Layer 7 of a small transformer language model trained on English Wikipedia (12 layers, counted from 0, width 96).
Take only the direct path to the model's output, skipping the later layers: a vector added to the residual stream pushes a token's score in proportion to its dot product with that token's output vector.

Output vectors of the tokens that the questions are about. A number n stands for (n - 500) times 0.0034.
"ome": 480 461 474 325 452 558 526 375 488 368 389 617 379 440 567 437 636 402 618 418 360 525 573 496 514 456 576 335 474 595 575 491 569 356 640 563 354 473 379 519 560 441 590 608 620 404 531 252 429 557 500 631 538 635 489 626 685 406 656 542 467 633 646 674 381 692 284 460 505 440 681 424 448 447 469 246 613 592 614 480 269 678 664 598 317 679 371 476 416 462 522 452 369 365 650 583
"ious": 458 396 647 337 542 578 702 493 480 507 616 734 268 389 679 424 407 589 568 420 576 727 436 435 375 594 696 297 384 533 581 411 496 499 459 575 513 530 528 552 470 483 656 379 503 506 295 613 644 438 460 764 521 530 705 473 522 457 506 627 528 514 503 780 418 560 432 581 298 625 573 382 242 402 424 281 607 657 415 578 413 612 624 584 449 527 418 416 193 499 503 300 336 250 396 698
"d": 441 480 493 348 544 504 547 552 544 474 451 523 507 543 475 550 585 416 450 374 460 366 558 330 509 434 551 469 401 470 529 618 425 595 482 555 451 579 604 351 627 593 523 433 415 544 363 538 515 468 494 545 436 514 559 628 752 486 466 585 695 456 558 496 510 537 540 489 497 432 416 620 597 603 435 473 530 667 451 577 557 499 508 499 428 658 379 543 419 402 469 506 367 282 354 527
"ted": 504 366 585 661 424 671 705 440 695 632 586 726 533 502 561 539 485 581 363 418 324 531 533 435 414 458 651 491 332 558 524 370 595 518 424 629 632 339 517 513 468 490 716 446 313 603 423 522 604 608 278 628 378 417 677 622 694 318 523 349 461 494 565 718 248 401 678 739 423 469 248 618 315 209 612 443 495 643 458 320 205 369 681 565 370 620 456 478 440 480 441 405 420 422 544 710
"her": 464 603 499 284 284 484 513 396 546 253 483 617 498 566 459 321 386 623 470 505 461 539 514 474 457 476 646 519 467 572 595 574 776 349 584 600 571 592 385 595 447 357 686 435 390 499 634 308 472 608 446 581 477 751 695 544 573 416 518 531 421 598 685 637 130 385 555 486 257 671 514 642 502 520 748 451 587 474 380 567 352 346 536 578 313 577 483 567 405 416 538 463 437 385 411 615
"to": 391 459 382 458 450 500 641 475 425 510 537 657 440 494 431 535 600 539 444 420 503 426 561 605 437 611 558 485 270 486 429 553 467 359 416 712 529 333 404 375 582 481 535 647 511 442 510 473 442 558 413 476 290 540 585 603 619 376 530 425 561 590 646 702 510 552 641 746 476 541 614 565 415 312 513 419 475 610 453 323 309 559 663 539 356 506 434 474 560 537 425 434 416 386 723 666
"ly,": 424 445 617 398 449 578 575 322 498 276 639 675 511 510 695 293 397 488 629 394 485 495 406 513 416 482 627 434 411 505 377 377 623 604 348 632 388 491 293 543 403 482 473 343 568 687 466 328 560 668 361 482 423 396 757 656 621 423 686 508 433 779 508 544 332 662 539 590 180 427 336 430 520 458 670 343 627 844 412 370 625 475 798 541 343 653 408 522 503 528 387 551 401 471 832 409
"ently": 487 486 547 615 638 516 587 356 511 203 572 762 279 549 507 393 350 463 514 471 719 477 661 420 474 618 545 663 440 478 507 345 402 493 326 689 695 528 514 503 485 374 689 357 477 527 279 373 498 568 311 735 452 456 645 559 539 510 475 686 498 636 325 507 219 422 321 651 306 652 530 549 623 397 523 340 670 522 456 428 532 753 701 639 219 686 405 479 170 827 494 396 544 353 382 546
"ery": 497 613 474 420 418 380 750 472 702 540 719 732 354 467 563 519 513 513 541 494 461 598 446 338 476 490 551 316 438 444 507 415 663 537 565 632 358 568 443 421 380 405 461 451 413 390 544 514 362 679 354 652 570 467 672 584 508 475 579 589 431 619 519 610 477 410 289 420 310 607 590 579 612 598 257 415 507 460 429 315 373 399 684 586 365 512 452 746 496 554 467 423 398 317 589 787
"es": 376 608 575 421 631 523 655 405 490 233 608 610 504 563 393 391 508 574 535 516 440 662 437 469 528 378 532 512 552 621 568 504 413 572 327 534 615 458 571 521 498 455 514 496 510 384 421 385 496 375 544 493 530 466 496 464 569 488 492 606 492 492 466 499 460 395 478 445 497 409 485 450 446 459 438 484 336 366 556 627 361 374 552 510 560 550 547 699 644 561 530 704 621 413 436 642
"ph": 405 615 664 394 579 469 480 602 451 318 615 590 397 554 345 409 519 411 507 473 601 462 479 374 299 433 609 378 344 246 550 431 656 599 549 436 410 538 456 480 511 475 608 539 643 488 575 450 504 652 558 698 230 539 531 583 784 358 568 400 448 581 446 524 555 625 497 685 305 493 550 530 639 445 407 500 628 329 665 407 200 514 704 522 554 511 339 562 551 474 460 434 298 551 511 738
"ight": 561 597 593 375 288 454 478 491 665 481 554 636 489 469 476 633 331 449 612 447 490 528 480 628 477 503 621 609 561 491 577 464 510 397 580 566 449 545 582 571 307 596 405 371 625 552 500 332 549 574 429 549 581 464 371 455 474 470 371 570 573 712 414 429 616 556 427 625 321 381 401 550 522 192 436 408 522 601 564 402 462 729 748 582 427 564 369 540 267 559 339 595 397 408 620 489
"t": 368 451 376 555 529 522 568 502 506 596 531 523 556 479 438 625 413 463 441 324 389 515 337 421 541 506 482 601 478 330 416 522 396 583 351 506 497 447 693 485 540 712 551 566 372 512 393 382 647 483 485 482 397 529 616 707 670 604 448 428 538 400 528 443 490 434 633 663 497 445 442 592 431 482 578 492 626 530 476 290 374 577 662 497 386 467 467 634 631 373 532 504 384 437 547 732
"ries": 531 486 565 383 612 561 657 574 480 417 605 755 318 366 610 364 589 459 604 479 331 484 567 422 479 444 671 543 348 542 551 487 460 450 514 604 416 399 430 605 485 453 625 362 606 596 425 616 421 569 269 654 438 635 647 590 415 525 562 549 547 589 442 452 389 305 467 557 336 438 559 653 366 458 533 267 597 426 607 608 575 458 672 583 171 736 349 476 359 396 482 447 479 691 353 575
"he": 416 610 495 433 472 634 461 485 476 299 312 586 493 646 519 334 487 568 469 553 464 591 532 425 473 499 593 478 479 623 506 557 564 475 838 610 436 486 407 521 518 432 451 570 403 406 483 467 551 586 540 547 602 486 531 522 428 464 469 520 540 463 627 704 347 608 573 433 397 648 419 582 364 517 485 362 562 491 319 480 539 483 553 526 421 450 487 577 423 453 324 585 445 511 499 524
"ach": 463 553 610 355 528 568 552 369 369 389 464 660 443 419 384 509 538 446 526 403 590 507 455 604 459 485 433 554 465 477 484 467 670 511 722 552 497 467 472 630 478 426 419 262 372 555 502 461 427 657 488 478 526 617 403 516 581 590 502 490 449 586 467 494 517 391 530 675 236 464 483 434 642 407 642 524 514 486 478 508 507 416 620 554 548 517 419 536 447 437 497 659 548 370 511 686
"tern": 590 577 533 363 354 513 459 538 470 471 499 631 455 505 414 558 330 608 694 407 218 607 451 524 491 566 533 466 256 379 564 520 675 374 521 696 469 594 409 569 475 405 657 432 561 541 364 391 385 575 453 587 441 499 515 505 623 511 417 349 435 633 576 780 470 520 536 590 393 448 625 616 601 378 715 329 562 419 446 651 341 574 665 572 307 614 400 413 334 533 629 362 405 412 604 580
"ist": 465 486 390 403 392 660 688 357 547 484 715 698 502 406 529 489 339 484 416 537 511 460 453 395 493 466 364 466 463 491 625 502 575 434 440 607 544 526 643 513 342 466 471 706 477 598 465 533 483 410 570 580 593 409 434 452 645 589 346 419 557 530 298 511 535 704 418 528 419 390 557 518 462 443 465 510 640 554 540 607 635 493 762 548 475 396 496 392 534 483 480 431 424 277 454 583
"omp": 585 500 441 483 616 576 570 548 503 519 666 652 301 390 524 484 369 437 691 536 464 522 574 297 458 604 657 402 537 489 478 540 653 331 451 548 417 369 515 476 459 318 548 384 439 498 323 449 284 620 439 681 522 410 484 534 532 666 615 440 431 549 511 601 535 500 393 659 443 579 455 517 586 450 581 301 512 534 401 347 506 699 648 656 393 520 419 433 491 645 557 386 302 445 599 596
"y.": 427 611 610 275 711 647 642 698 542 364 494 817 201 338 507 455 334 402 402 265 543 551 409 443 399 626 527 340 540 596 390 438 439 439 592 587 547 463 585 500 410 615 541 388 465 642 551 416 414 751 504 493 631 610 455 540 671 511 534 412 543 659 363 665 157 555 465 566 542 642 571 444 480 374 535 428 561 563 630 504 432 486 770 555 259 585 447 559 274 483 414 439 147 592 471 588
")": 492 408 590 432 445 551 481 442 547 493 502 539 611 452 510 452 488 477 423 559 474 467 355 533 406 480 573 590 581 401 401 484 564 456 515 528 576 422 405 699 658 517 328 449 485 563 430 516 439 538 555 369 319 360 490 319 492 738 518 541 576 549 405 449 505 437 399 578 543 701 627 466 498 505 344 584 694 514 443 525 414 481 708 507 426 661 408 437 657 666 564 238 454 537 501 572
"che": 472 498 533 436 434 566 478 573 636 344 473 570 493 566 287 439 458 463 452 507 415 601 526 445 434 538 538 503 298 460 529 455 575 483 649 632 281 474 554 439 642 491 485 479 487 510 552 562 451 561 633 623 271 405 544 403 599 459 545 429 544 509 572 622 637 571 485 564 266 500 449 833 461 338 471 359 568 397 598 509 367 571 741 524 268 563 378 555 480 475 515 416 472 557 573 655
"lement": 544 407 661 331 337 670 667 585 364 420 384 757 385 471 231 390 335 482 634 538 481 621 499 311 535 667 536 479 323 426 516 478 597 671 520 648 576 579 428 590 618 401 408 346 396 532 377 490 332 757 361 493 657 402 718 474 589 568 718 556 496 583 558 690 142 336 475 678 238 614 495 468 424 426 504 260 497 570 514 383 545 453 654 637 421 634 392 452 549 543 578 495 417 460 619 527
" also==": 612 513 809 473 192 503 766 646 345 117 519 807 158 407 428 491 563 231 526 557 467 589 746 349 329 436 766 308 359 217 437 327 582 431 673 778 282 566 221 392 126 252 553 586 448 604 254 321 420 775 66 977 374 493 596 626 566 338 884 424 480 816 383 955 47 347 322 499 254 688 811 732 401 317 748 570 668 638 645 442 379 725 651 849 281 866 322 361 284 604 718 270 446 283 751 847
"ically": 503 585 573 361 576 628 595 489 647 456 434 799 382 432 602 501 301 467 531 326 367 526 573 330 353 580 449 331 457 404 323 370 537 410 394 563 552 464 439 555 550 346 420 608 419 800 279 521 548 510 227 696 318 557 561 546 567 331 666 641 435 479 408 745 477 582 526 724 190 495 535 619 516 554 541 446 481 442 520 676 346 450 752 616 344 637 608 541 486 589 543 420 372 375 622 633
":00": 562 474 491 490 240 552 491 438 405 507 487 593 292 536 381 312 543 530 437 480 468 565 512 529 479 498 686 372 358 586 489 318 500 491 506 539 535 370 557 535 279 454 744 454 492 689 436 493 501 731 363 543 259 651 731 721 734 529 695 315 431 393 473 591 325 493 451 488 301 564 497 501 537 396 388 546 636 660 567 386 431 622 642 649 310 672 273 569 437 628 587 483 583 508 508 529
"outh": 409 637 669 522 379 478 583 412 623 388 502 703 508 450 568 549 468 413 572 424 440 535 534 300 384 463 444 448 439 430 450 399 600 369 724 402 510 489 478 684 328 492 579 274 338 487 528 528 390 515 528 591 335 551 380 442 797 360 554 411 597 424 431 583 362 599 258 639 368 628 477 646 530 453 577 407 645 591 641 344 509 457 690 636 538 550 310 599 371 652 540 726 412 281 575 764
" 194": 472 512 550 491 561 422 588 404 511 321 574 473 485 573 370 437 376 502 645 570 400 592 472 525 492 665 692 500 364 539 579 400 573 449 589 641 523 471 401 650 624 473 495 385 445 547 367 506 402 592 391 484 426 472 583 516 519 475 509 374 539 387 518 521 542 524 429 476 422 607 613 563 536 291 533 587 524 529 583 360 485 563 595 541 403 575 434 516 543 434 685 422 289 330 593 570
" from": 472 411 581 553 396 578 482 519 488 445 486 641 479 421 666 518 463 641 503 641 562 516 451 528 352 514 475 491 483 533 472 461 372 603 501 520 501 598 455 470 606 574 436 477 519 454 438 467 397 413 570 622 525 517 484 486 659 473 561 556 567 506 398 411 487 499 475 477 523 490 474 487 534 555 530 606 437 548 442 359 390 474 611 487 414 499 543 459 374 462 556 478 501 493 551 429
"arter": 519 467 466 445 402 474 570 367 545 515 406 649 377 406 288 402 495 428 793 491 432 730 595 415 485 636 663 585 498 441 576 333 579 401 542 583 399 432 383 481 372 366 654 298 459 479 355 611 474 526 365 480 568 444 424 601 425 572 590 691 576 532 331 571 348 560 504 602 300 572 484 713 675 589 525 644 643 574 567 418 324 578 611 688 425 525 381 454 331 592 505 453 354 379 491 728

Each question shows what one neuron of this layer's MLP adds at an activation of 1. A number n stands for (n - 500) times 0.00092.

n20: 368 534 507 497 511 495 452 460 644 405 528 436 730 517 410 469 299 559 625 558 621 586 434 583 370 443 450 573 476 472 644 521 437 570 535 614 572 503 590 541 579 617 627 391 513 482 489 464 612 610 664 569 427 396 541 552 655 592 438 518 549 497 497 572 454 432 569 505 439 461 405 579 442 443 616 319 467 425 316 492 597 346 385 650 510 451 423 440 574 481 574 600 404 508 284 437
Pushed up most: "her"

n122: 521 341 587 621 759 503 542 337 569 670 450 379 476 471 493 621 823 675 614 610 559 510 255 366 558 543 541 470 381 588 582 451 597 294 553 549 442 403 621 426 497 335 614 443 419 636 215 514 500 572 465 455 630 570 446 421 437 507 609 669 481 483 404 297 507 301 400 616 465 263 420 584 357 455 597 530 417 401 606 590 567 226 422 504 513 503 439 625 618 590 694 426 459 480 330 355
Pushed up most: "ries"

n149: 642 539 510 527 529 583 261 595 549 693 580 389 442 492 415 602 522 588 451 690 619 773 464 655 614 277 378 573 624 450 478 500 471 572 441 391 504 384 627 482 344 426 645 612 378 452 324 698 224 431 547 482 382 438 507 37 332 417 456 518 703 504 410 504 366 373 367 568 409 538 438 560 624 636 465 608 307 511 443 311 664 432 512 385 460 585 451 417 402 444 416 655 600 504 544 771
Which of these tokens does it push down most? "ome"

n112: 515 634 545 381 482 576 423 296 477 423 583 450 496 500 747 686 747 672 629 651 514 628 360 596 354 333 432 531 598 486 470 280 305 225 624 449 557 587 481 507 460 557 433 719 471 431 416 747 479 689 453 551 568 570 334 354 447 468 511 468 433 584 469 441 458 496 364 307 533 348 710 388 395 595 465 650 606 469 424 308 458 554 233 562 386 409 786 431 337 650 573 530 411 676 559 511
Which of these tokens does it push down most? "lement"

n138: 438 548 365 533 559 797 538 593 351 437 444 444 423 503 546 542 681 532 485 528 343 577 515 434 549 586 494 583 453 494 401 748 488 598 636 527 445 460 548 437 435 496 652 376 601 299 516 422 569 512 618 373 665 428 352 362 490 641 478 509 388 536 300 653 401 525 476 448 537 679 512 461 500 300 417 494 697 330 203 510 512 540 538 504 598 413 587 547 422 587 518 497 366 437 617 392
Which three tokens does it push up most, strongest first? "he", "y.", "omp"

n78: 540 494 689 521 534 652 328 527 384 702 611 401 446 571 527 665 556 622 478 522 382 419 418 387 439 601 438 430 503 575 363 388 562 430 565 552 580 703 713 552 562 484 523 462 474 470 517 638 413 564 579 342 514 468 528 283 337 441 388 541 410 505 540 583 596 439 388 561 383 452 446 500 329 497 515 486 565 587 482 630 372 626 541 551 453 594 479 306 449 494 533 572 606 412 399 384
Which two tokens does it push up most, strongest first? "ious", "tern"

n89: 559 459 513 362 437 622 449 489 550 601 511 487 408 639 566 402 691 666 451 430 471 381 603 406 477 288 515 424 357 497 482 707 648 541 633 455 447 497 470 460 417 648 421 378 428 353 590 699 543 469 444 527 602 641 488 512 584 306 569 379 627 351 554 374 540 518 520 541 518 484 607 474 658 472 315 357 565 462 409 685 557 541 583 456 486 506 747 601 491 595 520 370 377 385 412 432
Which two tokens does it push up most, strongest first? "d", "ery"

n19: 646 503 559 733 509 503 436 538 548 570 484 548 323 461 436 522 557 492 434 421 605 342 440 398 568 444 855 333 471 394 350 477 503 574 508 552 533 380 412 586 611 597 670 421 529 495 570 458 486 527 491 466 500 483 458 530 429 670 477 425 346 439 454 538 531 333 690 421 592 677 514 445 509 358 402 478 333 467 588 563 326 517 599 422 378 467 527 598 629 491 453 404 480 503 634 480
Which of these tokens does it push down most? "ist"

n50: 380 351 474 542 511 570 655 733 458 302 486 361 504 682 333 525 486 412 627 514 518 521 359 422 687 657 659 410 493 326 350 426 286 435 681 445 462 612 684 299 471 611 619 507 367 611 426 599 402 652 347 336 417 400 482 613 278 803 522 596 452 369 670 478 606 519 630 590 412 217 537 479 251 415 461 577 675 681 411 397 581 594 439 368 601 496 583 618 387 470 423 493 636 646 381 507
Pushed up most: "t"

n83: 622 578 559 612 379 513 446 340 492 494 553 570 558 492 463 469 566 621 521 468 474 543 526 405 482 495 595 731 556 448 733 430 675 547 614 526 550 503 560 418 619 536 557 399 392 480 503 446 538 402 534 431 361 608 635 390 680 482 427 459 436 423 454 369 399 336 510 610 489 425 356 485 564 463 434 346 458 545 525 583 467 584 458 726 369 505 597 477 500 461 559 321 432 484 508 439
Which of these tokens does it push down most? "y."

n279: 581 516 314 632 405 532 466 570 454 454 407 500 413 321 830 614 473 804 386 567 530 564 634 551 427 510 473 603 598 457 469 486 483 590 471 326 419 567 268 536 601 462 541 662 336 519 381 379 331 557 436 322 410 442 425 559 534 550 445 405 356 471 721 660 490 573 490 546 476 574 773 572 662 374 514 643 286 415 415 363 513 510 639 405 438 539 489 698 395 462 315 493 493 661 545 574
Pushed up most: "to"

n322: 483 454 617 521 473 574 572 621 560 522 319 350 514 489 536 694 416 686 575 256 570 635 560 445 427 306 430 500 788 457 423 500 456 460 603 529 628 584 465 451 500 439 441 674 435 297 582 415 520 618 426 534 543 401 632 654 367 396 500 487 600 611 420 456 493 396 640 410 544 355 690 327 615 547 438 523 303 636 454 437 308 563 428 749 466 270 412 712 615 433 334 452 437 641 617 376
Pushed up most: "ery"

n57: 438 478 457 556 458 532 406 487 562 619 417 524 629 520 509 339 403 550 400 406 709 388 522 551 411 345 533 513 472 574 451 491 427 467 500 576 600 494 454 478 531 700 394 555 614 519 483 525 662 590 584 357 425 693 489 366 487 450 659 514 669 438 388 412 350 471 667 483 404 494 714 462 523 505 379 300 368 479 580 392 427 522 350 516 542 443 485 577 568 564 560 534 602 295 583 628
Which of these tokens does it push down most? "omp"

n291: 412 371 611 529 755 639 315 487 334 478 461 504 449 591 450 480 607 380 389 440 483 310 332 507 607 531 591 390 761 658 326 634 406 630 651 369 404 530 660 451 608 576 631 472 483 413 517 549 601 436 392 611 630 401 484 612 530 490 459 595 271 631 693 425 454 594 279 397 473 461 564 546 531 430 460 285 430 607 482 296 399 360 334 745 528 526 447 609 419 469 650 524 606 530 414 618
Pushed up most: "ome"

n363: 615 342 470 395 387 470 428 512 568 427 616 572 481 678 503 394 525 648 419 663 404 488 636 494 417 576 623 458 456 467 628 311 577 457 544 339 389 515 618 488 556 570 618 679 525 458 736 500 563 353 422 419 497 362 660 390 507 328 362 579 677 659 559 503 464 328 446 632 528 477 516 482 378 387 393 697 461 536 224 422 548 751 486 472 503 473 626 456 413 558 572 452 482 651 475 426
Which of these tokens does it push down most? "ach"

n154: 575 363 547 483 477 466 325 623 521 618 431 510 542 595 375 233 464 476 487 662 516 410 305 693 436 637 490 441 513 423 493 473 295 652 562 437 631 386 779 598 441 363 523 503 503 653 603 452 569 429 363 640 313 675 532 463 599 283 520 264 536 459 506 467 592 580 601 510 516 586 307 440 431 665 461 620 435 642 583 653 374 474 511 504 555 487 435 444 798 642 516 490 587 551 463 510
Which two tokens does it push up most, strongest first? ":00", "ph"

n153: 506 571 587 550 503 509 314 554 540 450 497 627 465 391 595 309 791 400 423 434 509 560 616 477 431 526 503 403 567 568 520 532 547 653 400 391 423 399 477 497 333 654 335 402 571 222 478 660 277 455 358 519 491 519 377 628 382 472 590 534 483 721 605 478 371 529 463 385 589 563 586 356 637 352 582 567 348 641 707 622 637 431 539 629 503 565 408 554 436 579 454 629 547 559 364 541
Which of these tokens does it push down most? "t"

n23: 578 373 578 493 668 556 361 472 637 614 369 862 454 483 570 383 484 749 560 510 403 556 542 271 542 477 626 466 493 586 540 444 633 600 379 528 575 347 359 645 376 566 333 678 560 550 322 490 594 676 324 546 381 497 452 473 426 545 619 379 228 462 494 437 402 604 475 294 480 548 660 655 362 421 482 519 384 362 431 459 456 539 369 511 563 620 442 683 493 510 547 477 420 494 577 519
Which of these tokens does it push down most? "d"

n336: 428 542 480 277 572 333 572 546 485 536 593 533 534 530 226 497 576 543 494 506 554 426 386 340 523 442 633 497 489 553 556 549 511 410 574 552 629 608 406 384 503 422 500 535 639 574 465 341 561 492 720 400 520 561 455 420 432 418 428 428 585 594 563 445 500 450 492 320 391 341 483 392 569 516 558 442 622 500 409 428 671 686 618 607 487 469 610 565 661 390 387 669 264 414 494 477
Pushed up most: "ight"

n229: 600 649 225 525 386 328 571 438 611 574 710 395 686 431 535 545 447 605 458 520 480 506 526 473 382 497 543 567 327 390 493 591 599 434 443 564 465 397 271 561 477 699 554 561 702 624 625 568 446 686 327 520 605 534 503 404 537 674 429 506 533 490 715 409 474 497 561 516 630 531 417 529 433 547 104 356 427 567 542 545 522 543 422 436 395 339 580 497 600 352 494 547 206 474 459 576
Pushed up most: "ery"

n100: 449 428 614 412 348 558 439 530 477 310 488 277 446 423 428 310 465 548 522 434 557 238 297 497 393 441 586 527 455 444 533 542 586 585 497 483 456 436 661 546 589 590 647 523 396 549 387 456 512 406 551 628 582 315 547 553 507 538 374 509 504 345 454 477 618 392 605 639 539 641 468 714 449 814 490 497 567 767 807 597 540 544 450 569 387 494 394 573 622 404 469 572 500 422 392 634
Which two tokens does it push up most, strongest first? "d", "t"

n18: 366 453 491 562 351 546 313 494 471 478 664 293 390 486 412 220 422 580 765 626 527 474 503 608 618 454 483 418 483 530 592 611 613 480 680 330 478 613 426 566 377 287 475 486 354 621 569 643 285 438 514 616 557 500 517 347 473 381 347 557 387 523 493 424 447 542 497 622 483 468 335 454 507 651 544 328 536 620 540 486 672 581 557 753 799 463 468 575 699 720 431 395 301 543 538 449
Pushed up most: "omp"

n165: 523 487 380 381 497 475 467 569 473 527 405 354 400 631 503 475 522 587 320 602 468 607 382 569 373 493 465 656 345 390 507 741 554 516 644 531 625 270 305 671 548 744 510 375 719 537 594 437 562 530 417 311 348 435 519 450 619 475 409 384 405 609 427 494 643 549 584 484 568 423 513 618 648 485 624 540 500 310 575 721 404 665 507 533 497 559 493 335 323 380 636 313 405 509 503 522
Pushed up most: "tern"

n261: 391 360 394 444 308 360 513 535 369 460 503 490 422 497 490 430 534 448 479 673 608 559 497 538 497 366 336 431 603 433 683 544 313 312 467 527 726 606 558 533 634 500 612 497 551 637 705 618 557 429 544 556 306 541 442 497 511 420 418 333 558 479 533 569 503 622 680 509 525 755 531 409 484 485 289 398 480 615 533 438 410 451 375 599 405 497 451 607 509 523 711 268 359 442 656 463
Which three tokens does it push up most, strongest first? "to", ":00", "ious"

n201: 475 522 489 570 456 349 516 388 513 460 599 523 409 493 463 350 397 541 439 413 466 470 450 311 509 477 516 566 598 340 510 599 622 413 389 564 431 450 484 713 450 813 497 726 526 722 551 371 479 625 421 644 584 414 426 758 330 428 446 564 465 704 485 236 479 561 588 630 608 447 459 616 576 397 395 652 477 547 633 477 512 587 493 375 453 601 405 539 317 608 388 365 515 485 436 362
Which three tokens does it push up most, strongest first? "ight", "ently", "ly,"

n145: 549 332 349 539 643 568 702 442 597 301 406 383 681 394 382 563 406 638 562 482 341 564 341 572 555 679 491 444 392 401 570 659 411 372 608 483 629 494 456 595 405 531 632 475 562 456 413 533 494 421 651 512 494 606 398 407 379 470 528 260 395 572 588 472 515 557 420 373 639 313 528 449 562 540 513 364 651 477 578 571 586 461 662 727 466 428 641 377 367 532 565 569 442 452 371 570
Which two tokens does it push up most, strongest first? "tern", "ist"

n304: 557 591 435 538 652 500 362 361 342 574 512 542 512 607 552 697 548 455 582 602 509 540 356 525 449 500 416 561 403 574 438 485 428 324 647 715 306 704 503 491 364 415 432 516 509 679 561 547 628 529 566 407 440 384 506 350 432 425 228 429 361 573 506 524 479 429 564 500 436 462 427 401 558 443 490 567 613 497 612 321 567 586 527 507 506 644 692 632 524 641 360 577 414 518 469 244
Pushed up most: "ight"

n56: 637 416 409 577 532 387 564 611 477 524 482 433 449 523 314 553 616 630 439 538 481 421 705 500 415 601 364 549 615 599 480 461 364 293 449 349 477 636 621 439 608 313 344 598 484 618 645 577 381 425 462 437 431 532 577 599 561 453 516 658 716 648 488 420 642 467 503 550 638 577 506 306 599 527 462 295 331 547 456 417 500 465 514 298 503 512 616 557 615 530 555 231 641 324 399 291
Which of these tokens does it push down most? " also=="

n107: 405 570 459 632 434 481 689 481 600 441 579 406 654 469 493 529 497 445 573 429 604 363 474 450 439 396 555 415 533 487 470 696 408 672 431 387 724 578 294 424 454 530 228 513 453 456 829 573 620 472 490 448 358 590 257 582 330 474 483 452 428 452 572 424 350 628 371 500 586 686 405 370 559 586 384 509 668 497 469 486 705 545 416 552 503 436 534 391 217 680 544 567 571 513 694 458
Pushed up most: "outh"

n102: 449 635 539 633 377 553 584 144 690 898 338 492 539 102 395 458 621 430 230 426 496 519 430 584 438 492 449 504 575 419 573 500 500 527 410 504 297 825 589 283 551 371 544 362 552 331 624 673 428 336 622 504 519 316 404 243 531 691 556 512 366 481 358 540 370 460 587 574 329 483 500 691 528 570 314 466 779 517 554 668 549 492 628 361 595 596 475 309 429 622 470 520 570 653 580 543
Which of these tokens does it push down most? " 194"

n218: 366 386 435 634 396 522 534 575 427 567 481 574 680 490 546 445 368 484 555 457 271 586 444 374 306 408 546 404 570 445 734 591 613 665 281 478 588 500 548 529 547 349 476 747 646 529 392 513 349 339 733 773 530 463 663 483 515 497 561 546 584 497 554 635 506 507 606 362 369 353 704 400 366 534 435 532 469 726 581 389 333 454 604 492 451 302 497 453 383 455 613 605 497 422 629 394
Which of these tokens does it push down most? "ach"

n194: 514 517 482 493 590 394 448 665 547 599 787 511 603 475 507 477 483 339 717 288 658 418 449 493 517 818 637 530 576 335 557 570 521 507 497 571 362 606 514 477 407 266 369 383 430 358 409 594 377 418 466 638 476 458 524 496 360 623 360 322 474 426 408 580 761 610 450 558 556 366 369 497 417 484 708 414 360 372 314 486 434 493 569 617 481 523 482 507 756 604 583 584 452 597 310 229
Pushed up most: "omp"

n295: 533 448 713 327 494 417 517 748 541 660 319 547 372 477 571 395 431 461 527 453 558 468 597 463 426 699 575 450 542 448 351 446 411 327 357 542 436 494 631 433 433 585 486 526 556 516 601 516 548 468 256 580 415 523 430 635 365 464 568 646 415 610 437 565 492 563 476 568 522 625 475 538 383 617 395 404 430 479 617 451 471 544 717 497 500 573 451 505 411 633 519 494 429 459 517 461
Which three tokens does it push up most, strongest first? " also==", "ically", "y."

n175: 577 608 602 436 656 577 483 345 577 546 416 308 570 591 489 415 357 656 730 596 643 580 503 387 397 428 313 378 429 543 458 340 503 643 679 475 616 413 407 665 343 424 476 603 401 699 330 425 862 446 420 456 401 500 333 427 576 533 446 552 640 545 570 595 441 376 632 576 443 416 456 659 365 575 536 461 395 390 411 587 545 381 601 515 369 386 664 414 507 451 302 568 622 546 524 507
Pushed up most: "ically"

n379: 483 283 574 528 463 417 577 410 563 394 405 672 580 583 373 754 543 342 561 359 510 380 444 547 458 551 589 383 550 529 579 621 596 595 472 411 361 398 599 577 457 372 293 391 497 386 557 458 312 359 606 457 608 688 587 266 291 454 396 481 489 510 456 463 400 626 462 709 640 583 460 510 367 571 675 452 559 363 759 358 500 670 648 470 565 362 683 472 596 527 535 480 679 339 449 444
Which of these tokens does it push down most? ":00"

n190: 480 717 471 600 484 328 596 509 712 708 494 293 366 558 347 516 445 613 560 481 403 376 344 696 571 607 594 562 461 452 517 404 490 613 488 546 620 526 500 620 741 585 520 359 583 603 483 347 371 562 415 425 436 579 490 415 125 303 355 554 482 547 528 315 735 379 440 378 461 586 484 430 516 650 619 497 527 362 559 459 626 610 533 585 509 589 548 472 559 541 500 540 359 284 510 533
Pushed up most: " 194"

n99: 256 411 407 489 602 617 620 510 475 604 600 736 700 701 518 424 631 532 425 477 594 513 332 462 627 517 419 458 707 619 416 442 453 533 452 420 671 500 503 562 679 412 486 684 503 568 445 414 445 455 473 601 453 695 332 714 386 389 329 526 582 621 500 527 641 549 438 470 476 216 520 336 558 456 518 480 468 403 303 535 376 490 428 865 594 526 349 535 507 567 268 452 523 602 583 301
Pushed up most: "es"

n383: 307 540 509 443 602 477 438 548 631 604 749 575 669 401 442 539 624 428 477 634 560 400 547 466 633 417 372 597 558 559 389 764 557 437 526 715 472 456 243 490 547 316 566 615 596 632 445 579 373 324 618 507 660 486 628 339 603 383 534 513 507 389 397 384 602 354 637 397 456 443 578 484 351 430 493 676 525 436 443 380 425 357 406 389 469 346 398 551 459 598 216 755 640 497 604 450
Pushed up most: "es"

n31: 465 365 483 337 322 539 468 444 612 433 615 540 509 493 446 390 640 606 451 541 513 509 581 503 531 348 337 635 250 555 571 257 632 540 662 452 480 732 497 421 635 496 697 510 353 620 660 500 354 401 484 475 280 452 617 516 617 488 541 472 614 555 485 525 625 397 573 674 548 550 396 256 434 473 493 603 431 707 463 487 515 466 479 543 611 396 444 389 503 624 661 359 422 564 471 575
Which two tokens does it push up most, strongest first? "ted", ":00"

n324: 311 617 576 559 336 516 530 496 590 600 627 582 581 451 610 308 428 452 363 288 342 422 777 531 525 412 755 430 500 571 438 413 325 305 488 643 685 449 509 583 449 291 395 333 204 586 383 283 603 293 513 380 445 522 893 229 524 479 313 579 359 562 598 517 579 553 686 779 737 540 341 334 616 580 707 690 285 563 514 607 694 496 629 446 242 837 616 602 332 624 372 478 483 529 649 393
Which of these tokens does it push down most? "ph"